Layer 6 of a small transformer language model trained on English Wikipedia (13 layers, counted from 0, width 128). Numbers have three digits each and are written without spaces.
Take only the direct path to the model's output, skipping the later layers: a vector added to the residual stream pushes a token's score in proportion to its dot product with that token's output vector.

Output vectors of the tokens that the questions are about. A number n stands for (n - 500) times 0.0023.
" century": 661657553285528531529690199566468237593840549726524169401396558526393643316486493537481468627433549275475734669525607341487180456461418504528459599838243410354355516432457374565565477284479484549471607683722319691662620560550449599363452690622628413610554538464726284380479617478580568292368511309555350586488414504397574472481389472496428599633571552750662597414310434395583500407459
"ually": 833662548495566491495583471135460377400611743555550490541583536399416809395285745473350545466531644585541566365688189354512452730471500607369441457697594377478677525533652614441427401239603828192677851611794509223203490485374668370505491383567647401251735265163561397360489600353447404326440677350853526760178182752687661676582419605712375586357470554313634570514271389444866506398797
"ir": 533428545607567597487500457391529478557808496532453283734541523453620402369507622406397688387435599380583700257552295436640542339518474554400630678529637335413597548253579388649623779475321461455557384471322541517528550698375367587340348571683422362436599558529256462580671590466598430526685588536503511539586680358445411455774287391406299389331565570555534363541517530703460589574493
"rom": 129312456384555482438512474746390576602685484496644194536323512429131546367685480440496477500378473320682713378698409317497448531443490553477643511670643520380624574464549519521479572311332526351345386467492493496659467508366500557387361446469683572496760259534705546611276427511482427390687472657451592492586610493531246550777335299606607609468526573439316436597321542512417424500709
"elf": 641558513718532495480580319595469309251391254810393352663579351508554639239371643387361541396344642602318582304585402540294631559482476663259534302618261361398367600513438906389790589691477553408692244464715483382483587523541789666341414431735452368537639303429525332210414406864164332375525337455550401632468583469592325793487310520562374470475451607479537559538320542727371505360666
"ak": 285530621559437548478323409411425558411587433314577551513281500489494633393500543316465497381448671605436365536414368373482485491514577500375613403475420402313457613409600479331520526626508464427561533453243620570503506497598628432479556478494521523471733546325421442349747532455503391703680491553548506512402659350445648372488586400375441527626613574292514636497541611631570613548407
"augh": 486496304198342551693495393596537262298628627415509654439226552500844568370378480500291652443488464586528727518569429327500513514377512597362155570454472463593684274513589247736691470425520777449661544475380405346470571445693846523522524583710402401702753544554901296481485362923417440551605568605738414420276566363325451484645221632460404457432550511624382598218426382541608530650702
"eam": 227573338442705350492649509621862444085881626452617330374576541508431635284613530405296676580724408385523491593629310577265331430423547589438541463408427250716461425492577604670524446289384376437559580514288529525360707241594603639383383593429636459572592384435617357256630533448571667616540557517592418658402657377438432830651351473625391521456788594512247606107425456465384471597607
" several": 325566645379401568514569440537601626295469522603479491500582528298503521439511547635497500567282588549594423629410541381397453561466351452414446567531380631523485315465461497511453431477338491344525596613639624540460615457618593655605447488584610583545466373615585486383432517514654390456559545336667535664503381524514610476520473553632293645480470504457587560360454354436692584335749
"urg": 442634476527588488819654577254609431290777432734696487449550215314590726426389496423284488742551669217526316420640226436469484595480463584633497626554350631522382479320565745556710671249588472398680421503454360519659600604634484623295471584496371586504739496279482454325583621700591438221607462451239573674374555420412588554607578641459570425363439490554413747334480679654582646584434
"ins": 512480443477529552334562355465477468496319467526468492314448318459405464395568648400399730427702605168525731508253413500404407756468443433496395290359521340284413609534567659358555719539270410438575600490569481549538504653648338265496476317668680500363713739329513601616572409662588581668530500764540458504340397411514496475766374805555396603382563529623755620519389663488674288380704
"ers": 346465571359460505546488408465301674461465330534481476654500220402399480512426510304566512534462366315386412250588516557343675476507486595718453414623512693475295560683438574411311459489584627746671761435241493345615610776387380394522643596725630704286665479333281526704475552432530682556754566445543471715665290443483596510719627634384516496522558519702594566522665424698609405698567
"ane": 449772388485436555553642527418635562578817786445774284548480468385589519459385420457336771590590756342492595556423269481503383391430483645472417329472455596660343567608619407564564331587363336292763755485421511390596647304525535379422402389468496471435678496527404613338392522360683496588543826663772549408360572526514435593703511575254496519551396626376633489376418529421650522602375
"own": 449337315386575492579433468740426391281268724732619689548432638168307698345418516666556654522680492513801392611681428325416536528477451658360551553323457292470382332575604642462546513224445703476452416504392613444282393091683404537619408598514734395526699480294757345447627727242588449590709569422547379663358457200705356419616205476341472491760650489582755565552306381514774393460878
"et": 616680503663504521461638496703169628683334426606628342426534533493557296583625488461416442569360673260455464403532276430515587586532574690511469627413504511237415573387507642510585588448574430629642690506598622264564601493668599475613251504500346456357651535404300587724519503447565605574600480561411470588393456326583472434434397387486529445424418153436583446605647623609368801702432
"ones": 337634593460556412473681158505495433321667548477614347421441434272297606366698562317548543258606537312280465566496394234383545453469519630594225390552496469417525302662600618775519263274569667443606557470526520520536504483634634750480474470548529765716700473318424516257482621441565569631528381513687304546208509393443624605689626862567453605516618515719696440232264469427643406467568
" Europe": 449507669394497452564634500658355647432623553678433500447536619384463365521509436484462442578608271612500617628467384725367418602462351333438520481524398650570386417477587699435515433438579527427334467597514490462426697493564530713575456635663600782362492732487701503521334471715552617528509475225628479626431465576576437461637521625637384720541658650519440529398286578335503665421436
"ov": 596508584587266538490357493479412278428642397458405445271540393444815588480363648363607704507625420399516519673442282228373581508505418553562367507407488124331692500438702508531538623419648702457639460473492554335377559412600406481376311430621653536525599729496645614567731721700394832476556429519468348504523343493432392473507479363428492449613591272436327546439365634651439390748446
"ict": 492409539351311445471701583728537480500569804474556339575553304076668263288428448629576581679425465447504504578659580319520449435444475507561671523390601546526595271343346268610467713403278701624374640478467389401435649618584524677535371578603401462422749621544608560634376584637523337206604256548578584666236218492540594386628377532504524658332520413696377462583331392692560429566519
"ide": 578633508457450481386687288437571617486570525972767672466304551395431512345394574567408636366373807427462719677361284751486619455506500367434670578549598387381572574457464508500797635330419508345598182513521427300589393648625431443687574301517432338353641666662414408373565248639465269513304435618699397380542571484565424597748368539399451632496565373420621385446519658430379523694546
"andidate": 782658697352434386673924401464664505368311481475564293258316486343742450428324555504457759425638432366405663385430586254489411675399418572486270605681591467663346449775558627383429678354350572222653253496533313427258705588574735445250460444514370461432812397586423333609583648567298514368538538454475466743228580593463299556416339420785569644517387500539746315229684487491509586220703
"lished": 363450783490782357736871337667697550556465838467445299542342365611675635452316617476354434427487262301677495685406704480395437520439311416216282337881249371549535658395480744500262719388392751412652485620332129382509446596672763585385435761649647690416935382470764453229505385435428642206398720410546379618485397290791436761471631403569173591463460368698481627377298491566744478446543
"ocrat": 547375780649717372653535188406705337467449640412744452346330430245749737335367650540687800631549619256667638537644553508454377338448295606410583638573412287491613552520363601539678648438456483443641451591646412189512628628355680653301496431378529705461736464643571369681446637749378393465524457517531549621448605224466533478480431645621521597516701642488512373436528571316773716582572
"cher": 437403564555696537436468587480680109367478482398628368555457569553434664542568504298145792685524683282578419517612181383459595683432321430545349304761500637553355527479399390508573588427381487203398474532337614517340530549331403287560778704673522319619698276345545529357377407586240194207492446469512388583354239526528504602526532766416232390558562537708504462224551718505765333314441
" American": 500316425475433407571551442703481587373523720471510493625406439406624448476521520544448672412462509469401417443541531586410310441496383473457344509732432520596616314410500617563327550357641455433405639583423509383512535272417587605277551560607410639582459581484653289646416447494415517507318640245566397596584362608523481500396521454616408563473565793617367270278610539493532649398420
"ased": 343540666416559336773787364678443227313791772539694514592337523488318749425432734493362603612421250592565545379564653535311340433428536392225595538545305230385509464559434359395480458375351758308736526511283563316647465518592491442428434328500356711496665390655371550292505377385346766656591280406500645531203587444516596551397472469553500619108575473462475679684325397486403830327534
"ech": 297481564459403486532439523853595605295849496577578387182338406475661610529412486337334564724556631619680372279373197408369382567480458643420754361397439532338263548489427676532665604409497465427488637475220489485600385448575551516470565576423346519613744344265482566291332418569466333282649397618587380519581528267388611552458521790383543586591523528294536541507413413480601635607507
"ar": 504633442429613591410445640484504679559421570527761500610357592303521429354557543355527500733680503386338525558554511399527683329502541543450618466378467252304598540385654500523629547607463333705722658486319577654735441683468542351418401294617691413507601534528651736482542750392510558398480331454503694448467650390443427657527449475461450503566409334420579447310660655511437441652463
"vent": 500448656627596493559580556689585649807701753353456228437418428395545496551551567436489776516561247535572550665376339484564401422423238511274559411385381329544131422550424399463407689713349612337538496484525311634462595574438625667387412483496197608451606517350336721284448573579363549592357508455695509508563446350700425468465313629532663714451432364664571496202586489241282450370642
"ark": 663533508555475480563431269495590471505429764495553424709248543336574607161337717539705579516643666360419358460666213415366364397446541592567402595550466314553573592453682520500489562620305350402620595448073582442578492230634492463461464605614476457290684310406680415543583708511722713356733692661481275536327593376688283645524574478504442610443753525608527655484528508638725651656488

Each question shows what one neuron of this layer's MLP adds at an activation of 1. A number n stands for (n - 500) times 0.0014.

n107: 466311598475480358424403363590408595500464309488473481546601605570467379515486429591386601593382468528539389547628473566437489528357510464466453532552494336674333461511411634406381318335386394515516446497409438642279394444678317439715566412510554698674629526441555388402541565474522536351619664491465600401545514454586382450428476404469544527387396308560398562597616466625557486316523
Which of these tokens does it push down most? "ocrat"

n158: 562542480573508624426552539497567703495597548467344503464513468528556505486704567497431469375350505540530522610642431360637589328633391481471652527512631346443418451412357432614524568444686625514453357575645528549520535611432620442403527565582546251417503560576434619537553459407607538486443490474548585582456502629578492508423497400587415510467620425460446472714467414658534377454372
Which three tokens does it push up most, strongest first? "ir", "ict", "ually"

n293: 479483518392639580574612658624604568590584516423497578564478435566448615453454514652489545442523514515581608434497400610512422511494361515458500471402348444541494404598508422555425697367470497565511564584517588588521420588402702562550657439656546534518421570431601665643199328397617609372667335466635309474450442486547643355412391485431500476330452517535616503402548539663280560410448
Pushed up most: "vent"

n135: 623545675541446389396566577467490418470627318366559613521485500465593447671424500467442488491645566253477385583654548526481629586331333437384388586474428664459476334548437435565519551503544515339489441569506459485407568512619514549361634486449768398590554603561455497349352559494263238438610512509602665572352494521443605518393817544263420463364506346446503523470471532620546465770500
Pushed up most: "cher"

n22: 642631374494520562572559407476513497361470577534439531456509426442557654528565517523482326442521506346593527636493566357423474385519551663474551621447344428347460576395556561433382453490438412685447551415550542454698608396378379347494278595413573295503519553478745416479338460482649583582527409538577277411269602405378524563411323561386446531298438377559500726398418544426442468630411
Pushed up most: " century"

n36: 294462667508508463528511481334526508557410415391444622454487601540510408637602473479492500370261598562529480561482449479514516367743368477513497550569779443466537596446597421326438514310550532480420503552460576617525539607484662597529562495546444467561472538622663513495489706285537355469454484459405573560476594596371557450557442537421588441455473226618492529491594672552376513542415
Which of these tokens does it push down most? "elf"

n157: 599346494563548514350377785569512484407525519385407427595728450609537489460597554559619555511380503482422489424482477490463573388609572437519555486562596448511508585367500486618556568538524340566438449402476392634321352533271390471564424417600359531523339454722486482298450434384288591666388484442571573543605536580489639492534500432391531503556489620409521491536524506391461404539623
Pushed up most: "ir"

n21: 494482428612716755193274612395452706518556564551515529598456678702480574509431509246615491590614383575336689460460537451506601450458611282414566387560425540494526587509589534609568521342566512450494559647515519471399454297520388422538395406449537475444496542609389443503424587607320353472428518434422517450597466482503449602503418382384424635377428647565515299367480367493542497306450
Pushed up most: "ar"

n217: 450570566453454500561792411420613516437517423451503516611505426495400329336584524500470404514410560625534460517561536508363369385544491563365503478629366549293572446454432429513452385603369435509583700438370588438518595464550556692623678427449641500520563495705566401473572646495561486339413478522348534389508567489446606497609439715591461469422511522295427681435440442547574535461671
Pushed up most: " several"

n246: 480571531458469552308312595556605575559490268444506450605509347645587427572691595448550447790535354260645619395630532444561512642453357603377574513377416517403394442488623609570427503503432411422556503500292489524358601434509566551427574509472458522632540655265488791540509476623395494478394364478466545639564674547442472596490509391354424602594503500588506289487565500384180385341470
Pushed up most: "vent"

n193: 603488596529479462543509423446340669554596433551423572518559597444361707519488527506482356456592488434437503355294607348475778553487614607586466451503509527663459463628431494464596557429546569538483477453441611417449457521619517503362348406363323349377354464597801520515574579470666459615383276518385538277592302470423452444557436634338494358500434414412574522683468351654569509605712
Pushed up most: "own"

n235: 438422332581460588324585312468475671497536421696366406537506363562584414533542429491474405563503541579444515592580516445330434324475627615520467574420467465678489485342566599534554564419600610448624424427623555375473435526450376441716485390420383473570370532481428563459308393549688427497384537596330600570500652523406509458636485506519809595463535604409323373229469476365478500577526
Which of these tokens does it push down most? "lished"

n265: 557688472457567467460527650477545784472491541476424538559571605660565587527609461545466475497610506494516450422519383565453596539640585409615408685537447745476453582351700503483590579698582506432516475405408449611492431600358619492555480452596494428518478517170613599458535525354486615538303565523574706447614524457612466500341589611339483577553537428487425527604291408526460633433483
Which of these tokens does it push down most? "ocrat"

n289: 363556575640525491439288379474503718451371392509573626526467486517481389500426368478866594654249534721456562389588428549652460369288566530638505448530556519616662423559472406607418517402385514518565366521424544660484450376550452475573476624510497535542442600430537478643459558579475584317539531448441492598528489620410528536321480518451378632556497500595559521525667419617537358585439
Which of these tokens does it push down most? "ased"

n42: 536357480217470404528471645383607313537503506574465512488801469467462421452583428557416518583484417567567671531510448386606418371616486577548704581332522422707353405381521554452434393319462460397517577647561327380394563469518523500404595346390604509594406512290368387350631464281399667573364393580490444551374480515409387643551519547638528402455399450532410670460441426406597500670635
Pushed up most: "eam"

n307: 641524634412669590512663434479302435451547500733550538324467485488471519385471398383324497640585436733518370566287443483538500416467472481424541481292497565551425649397375528355431598589682555410695483507455376449489456577530483435551573285464664550395418567490448570567656672542556749604490409506723535465701477528575390402701425582326307632482479500439563604470348626361493381456494
Which of these tokens does it push down most? " American"

n171: 396544585521505707528389464383394460659237414600477598591397607429363583357417399423427533393489511415492454474457536516419459535608337352690293483487431432520652266494508391385537567506366508631481527417599400557464591528218417422418463426512448469518568486423547447494622576508489619621332605352455625593306432478486600430610489603575339573557461392537549390455519515481488459529527
Which of these tokens does it push down most? "ech"

n252: 507477511572609336493531510647497525323507582727336410306449526478603693626340513513467399304460471635522537187374470419340471462819410497449506314392632655493557554435481456602436435378506455517333504512532345312476477447541518713452255432567668387560263406500513426549464538452393452282411416324482450602433488542340516629595493544542424451436377311679573594422674335397316360660525
Which of these tokens does it push down most? "ak"

n219: 594477481477433710539448543790497705556494537512497461553411589606545551645545346381619506497533574699339503446620530601558433512218436515637542295483509435537463463678497555657649553468687190672497436680337471558473527551503385426641515447563500494495538582424579617500443503535400577436436597538497477506604619462427468520675455509329446677440462425428468466503503447477458698539724
Which two tokens does it push up most, strongest first? "ech", "ar"

n49: 530544322517554326558519594456618460412404530503564416598407570437490646419495663614466572540643534492668460381543517495387443523369694610444466518522538388441427575464600401500412580469443490519409384658549454452391360272495522415457415441472449415517530389641415620397458513469565300476668598394638562430480667466554443402562471545453574634553585408600523472506433481453517631681374
Pushed up most: "own"

n126: 396456590443419364545460404503569520556424323503388294556511693595406461296514506349369435451536582429477524735536403595472576460583534583628396347572601245521445176561559585622467494576562509435500558673430373581407584655491508577540515615487476614530338550497609564521533583485451331479554541420494427414353340565552694597531644622528398381468444599664523506650599413426583353421673
Pushed up most: "ones"

n238: 371447740512296523564590412567466537519422475376644530535432385357705738687402675359545525483487370583540628262493577530550408466620540404484485432614573557559425629535664746487471500572592415666455438553528506478726588362598376659491359485369300474376467570520621379611409562535549330457431516516327479599406354653440357589483630625360339422419519416581706500545463483388448326327624
Pushed up most: "andidate"

n201: 494492635389518607476401456479383520458430574614298447513441561656515462528475451508516634481503445554417451449596537410610633423610370626471600527351735678522536465669299467453451326596492597648515563462443436616444425396444466490680489510535457519512678513503461555597342459518538569600395474542500518478446640447554555712522433682356511507490455288361461514568583467625374485505559
Pushed up most: "ers"

n44: 625393727548437365405451480477497438441446477336524500538654574449641479574382560385411646509707418580360394416600547483454465586557510488445598533434415672503423336552387530535524521481449480610550363391402524474399602467367563576448437489340799697467597518472494422576604571648438430518663547365538525637635440650506331449625789630387447624577494506489589322656618432483605369623440
Pushed up most: "ers"

n260: 341368409500415547431525436602535598425243442443579503580399566483489335565360488485470601457393515643292589521599391577444408509324613491491426378627670540469352435577494503377595393350446683528418494500573695433561473422629481592480678554564666342732607678436675497720397358420376500512480379431413620525529444515600373517438591359605576573570583497407614668384466484608610427479477
Which of these tokens does it push down most? "ir"

n314: 503576360681486671341602579437452563423312533563503563370564549511530520413456570800284520459544517572467789480519481554610528436463648360579495471619506510352461432534653568312579469577385517682438347305576285391654541581464551338494488478467518325606496640534583394557517511492580557421562540477516508479520615408494364439455555553601532505464568282519410619599475476610537567427397
Which of these tokens does it push down most? "ones"

n41: 546454623750403661438479523610555536302628534589441420463461485585542482403328580668520526596725488377511482533542294500497486613662403521426522532557536468524508488557638482605583642469644549391758563507292521548549391427450427636534488568415369565385518292401445574373568601457368615509408342535528353651514551445637416556575485360398597481582615615514392565475619576605531621604475
Pushed up most: "ark"

n114: 399473527548409474530438498468534284503410425589572524505360570354526446495452529507518391503569321538560423429368549502477537437438606487458481480597505743391446374473493449537403400615522668516408571467601636424419599533474421387563664656471372574565430692750410602567586418515445466544449490532532462516512460443522396493414394551471538479553609591436620399527586469494392447610631
Pushed up most: "ers"

n143: 413627500605546537555312393404286550429388487563321651554540527426421444683474361310484503545533514256406601617599380539594524492435503426602518433469494512511545528627589452492405538424442419409573476536430549602444450492463508731545677466495503550419678347485486709432600439373603463323590600374559537486487541552570389632381508573421400605588576600570492456417537543398693585478596
Pushed up most: "cher"

n245: 437486500400445424511764368461559495441402418293255524558489551516570440435565464577310486698529492430457543431376605415409533566385484465431575503473707478593475392544639567541615584500538517392519430534633467541437683656514443592486419402513584514562604466557416492273403593483304570355363584365619403520352363511428492636345637419584659413552626489489533503354572364471643511506593
Pushed up most: "andidate"

n154: 456480295480714463467371445509621534736407585540542480448446577480460488294449630604485558537419474554410488542643536508518217554491520415494483551458476529463388336593619557402467450689587430537352673310399563532609692295554519415526461739492527443573459383415459720664434560686526426482507398550388607430414555394327591346442524436487348497491477503450494644401542515653481480702606
Pushed up most: "ark"

n137: 404588383522503479632633491454497249694568469421459536615545372632375524427650545333477526602532546594494411388717500387678595410509643656432555397475548446503556584326698533463429592680511623401662541410366451455640503375536457389486500615503476535422393546846339473460550508594651666625454569564632511569492592616466391528365471423457500486393442565527523442466605366539450601577523
Which of these tokens does it push down most? " Europe"

n8: 575500605343461565257406461463557508378659519500564487553590401596364509465457323503599598415503404752519564719432329546738452396518448603675350319639518509354574561559511631425378554494473506435452494544467508599524419617524500470379436524543567589325421497596565393618446547614683506677503374605411524614392439424572472429474474471328494521357534460404553509567322456621430514407478
Pushed up most: "ins"

n67: 509431510416443445373771463523565700406620492383521327448432430517590425360517377517462570304518532475547605503616625408485578401365580509546331328514500519606614403569491392408530418625425428415533468388399547509505432370528476752639413503510554545689593419516372489669500494284596488398450564462573436570352560731434491599564571464569293566383474441676509503358350730533506526449472
Pushed up most: "ones"

n176: 532348623577520410551549573571622506464470543478385294570334571376511567450480567381366524800488497371540555684337553359537614437608456273503463599511405490445618629518465460538451467513477553407464642535675572459426434569474467608607488461730381397473398618579482466668539425360477596540248394349599557525607442719570582658568389668570434503523547422425451522433429363235365595582509
Pushed up most: "vent"

n206: 500464401503575636480414528409500557384581511396549503618464423610492532527448447355697638655639534592435275526587458406568638577393454594503452636623474519362439518461699640366628378570598517550398648375492576469561295557350524470492497516523421538403634486424534436576529475354525565465748579594202484524652505523366539665559373555570359505552604581543653714448508458349371519483489
Pushed up most: "ers"

n202: 570488474255424388578519512622459675479567612534500514635465521494537694512389322386383639405679595519392328603507456401389506624564442457529401430231500622509317626682535405567616358395503453491444526468450529407561421524420395386483635517643625461547299515471485461491491379477431441427571547827497509478485689497658468529698618653322449553474595603503526374461395516524455584604442
Which two tokens does it push up most, strongest first? "ane", "ech"

n275: 421552344550532514386356462514372476461477417474559384664535542329508466563534516557619371703584500458453611362521340364603607468470430434565382640422489601646489460459563537538407649574447481583615476368427478576426663433709564601650565539507528581569398453427648469500475508342588557469553582359563389552387554461749415449620632404668592503476643578482489559339495431665306500525519
Pushed up most: "ark"

n109: 467469417432451563365462495749378540374615604539535403523513463538495569670590554564529547340431505435665441521500527510652679475688452495430480543616451709535541476619565414590605432607548477481569497534567530579463415397452405596411478409589583575452537427634529530714500442454588347567346565560455202519577461547503380404606492522553481444421531439379341464455448508488435429414559
Pushed up most: "rom"

n51: 548530393556459248469485451587441389475511576535434553359362725601384591556583437544531411601534469533505445434654476487471439587422150491558545457482593546413451688436506595516580609446516458503542558547464435593458457463449425452361802474380434554534511358527472534391395451425454462414564591511473484404415633573530319489261685477368537760511389560334464426561380394519588454543519
Pushed up most: "ech"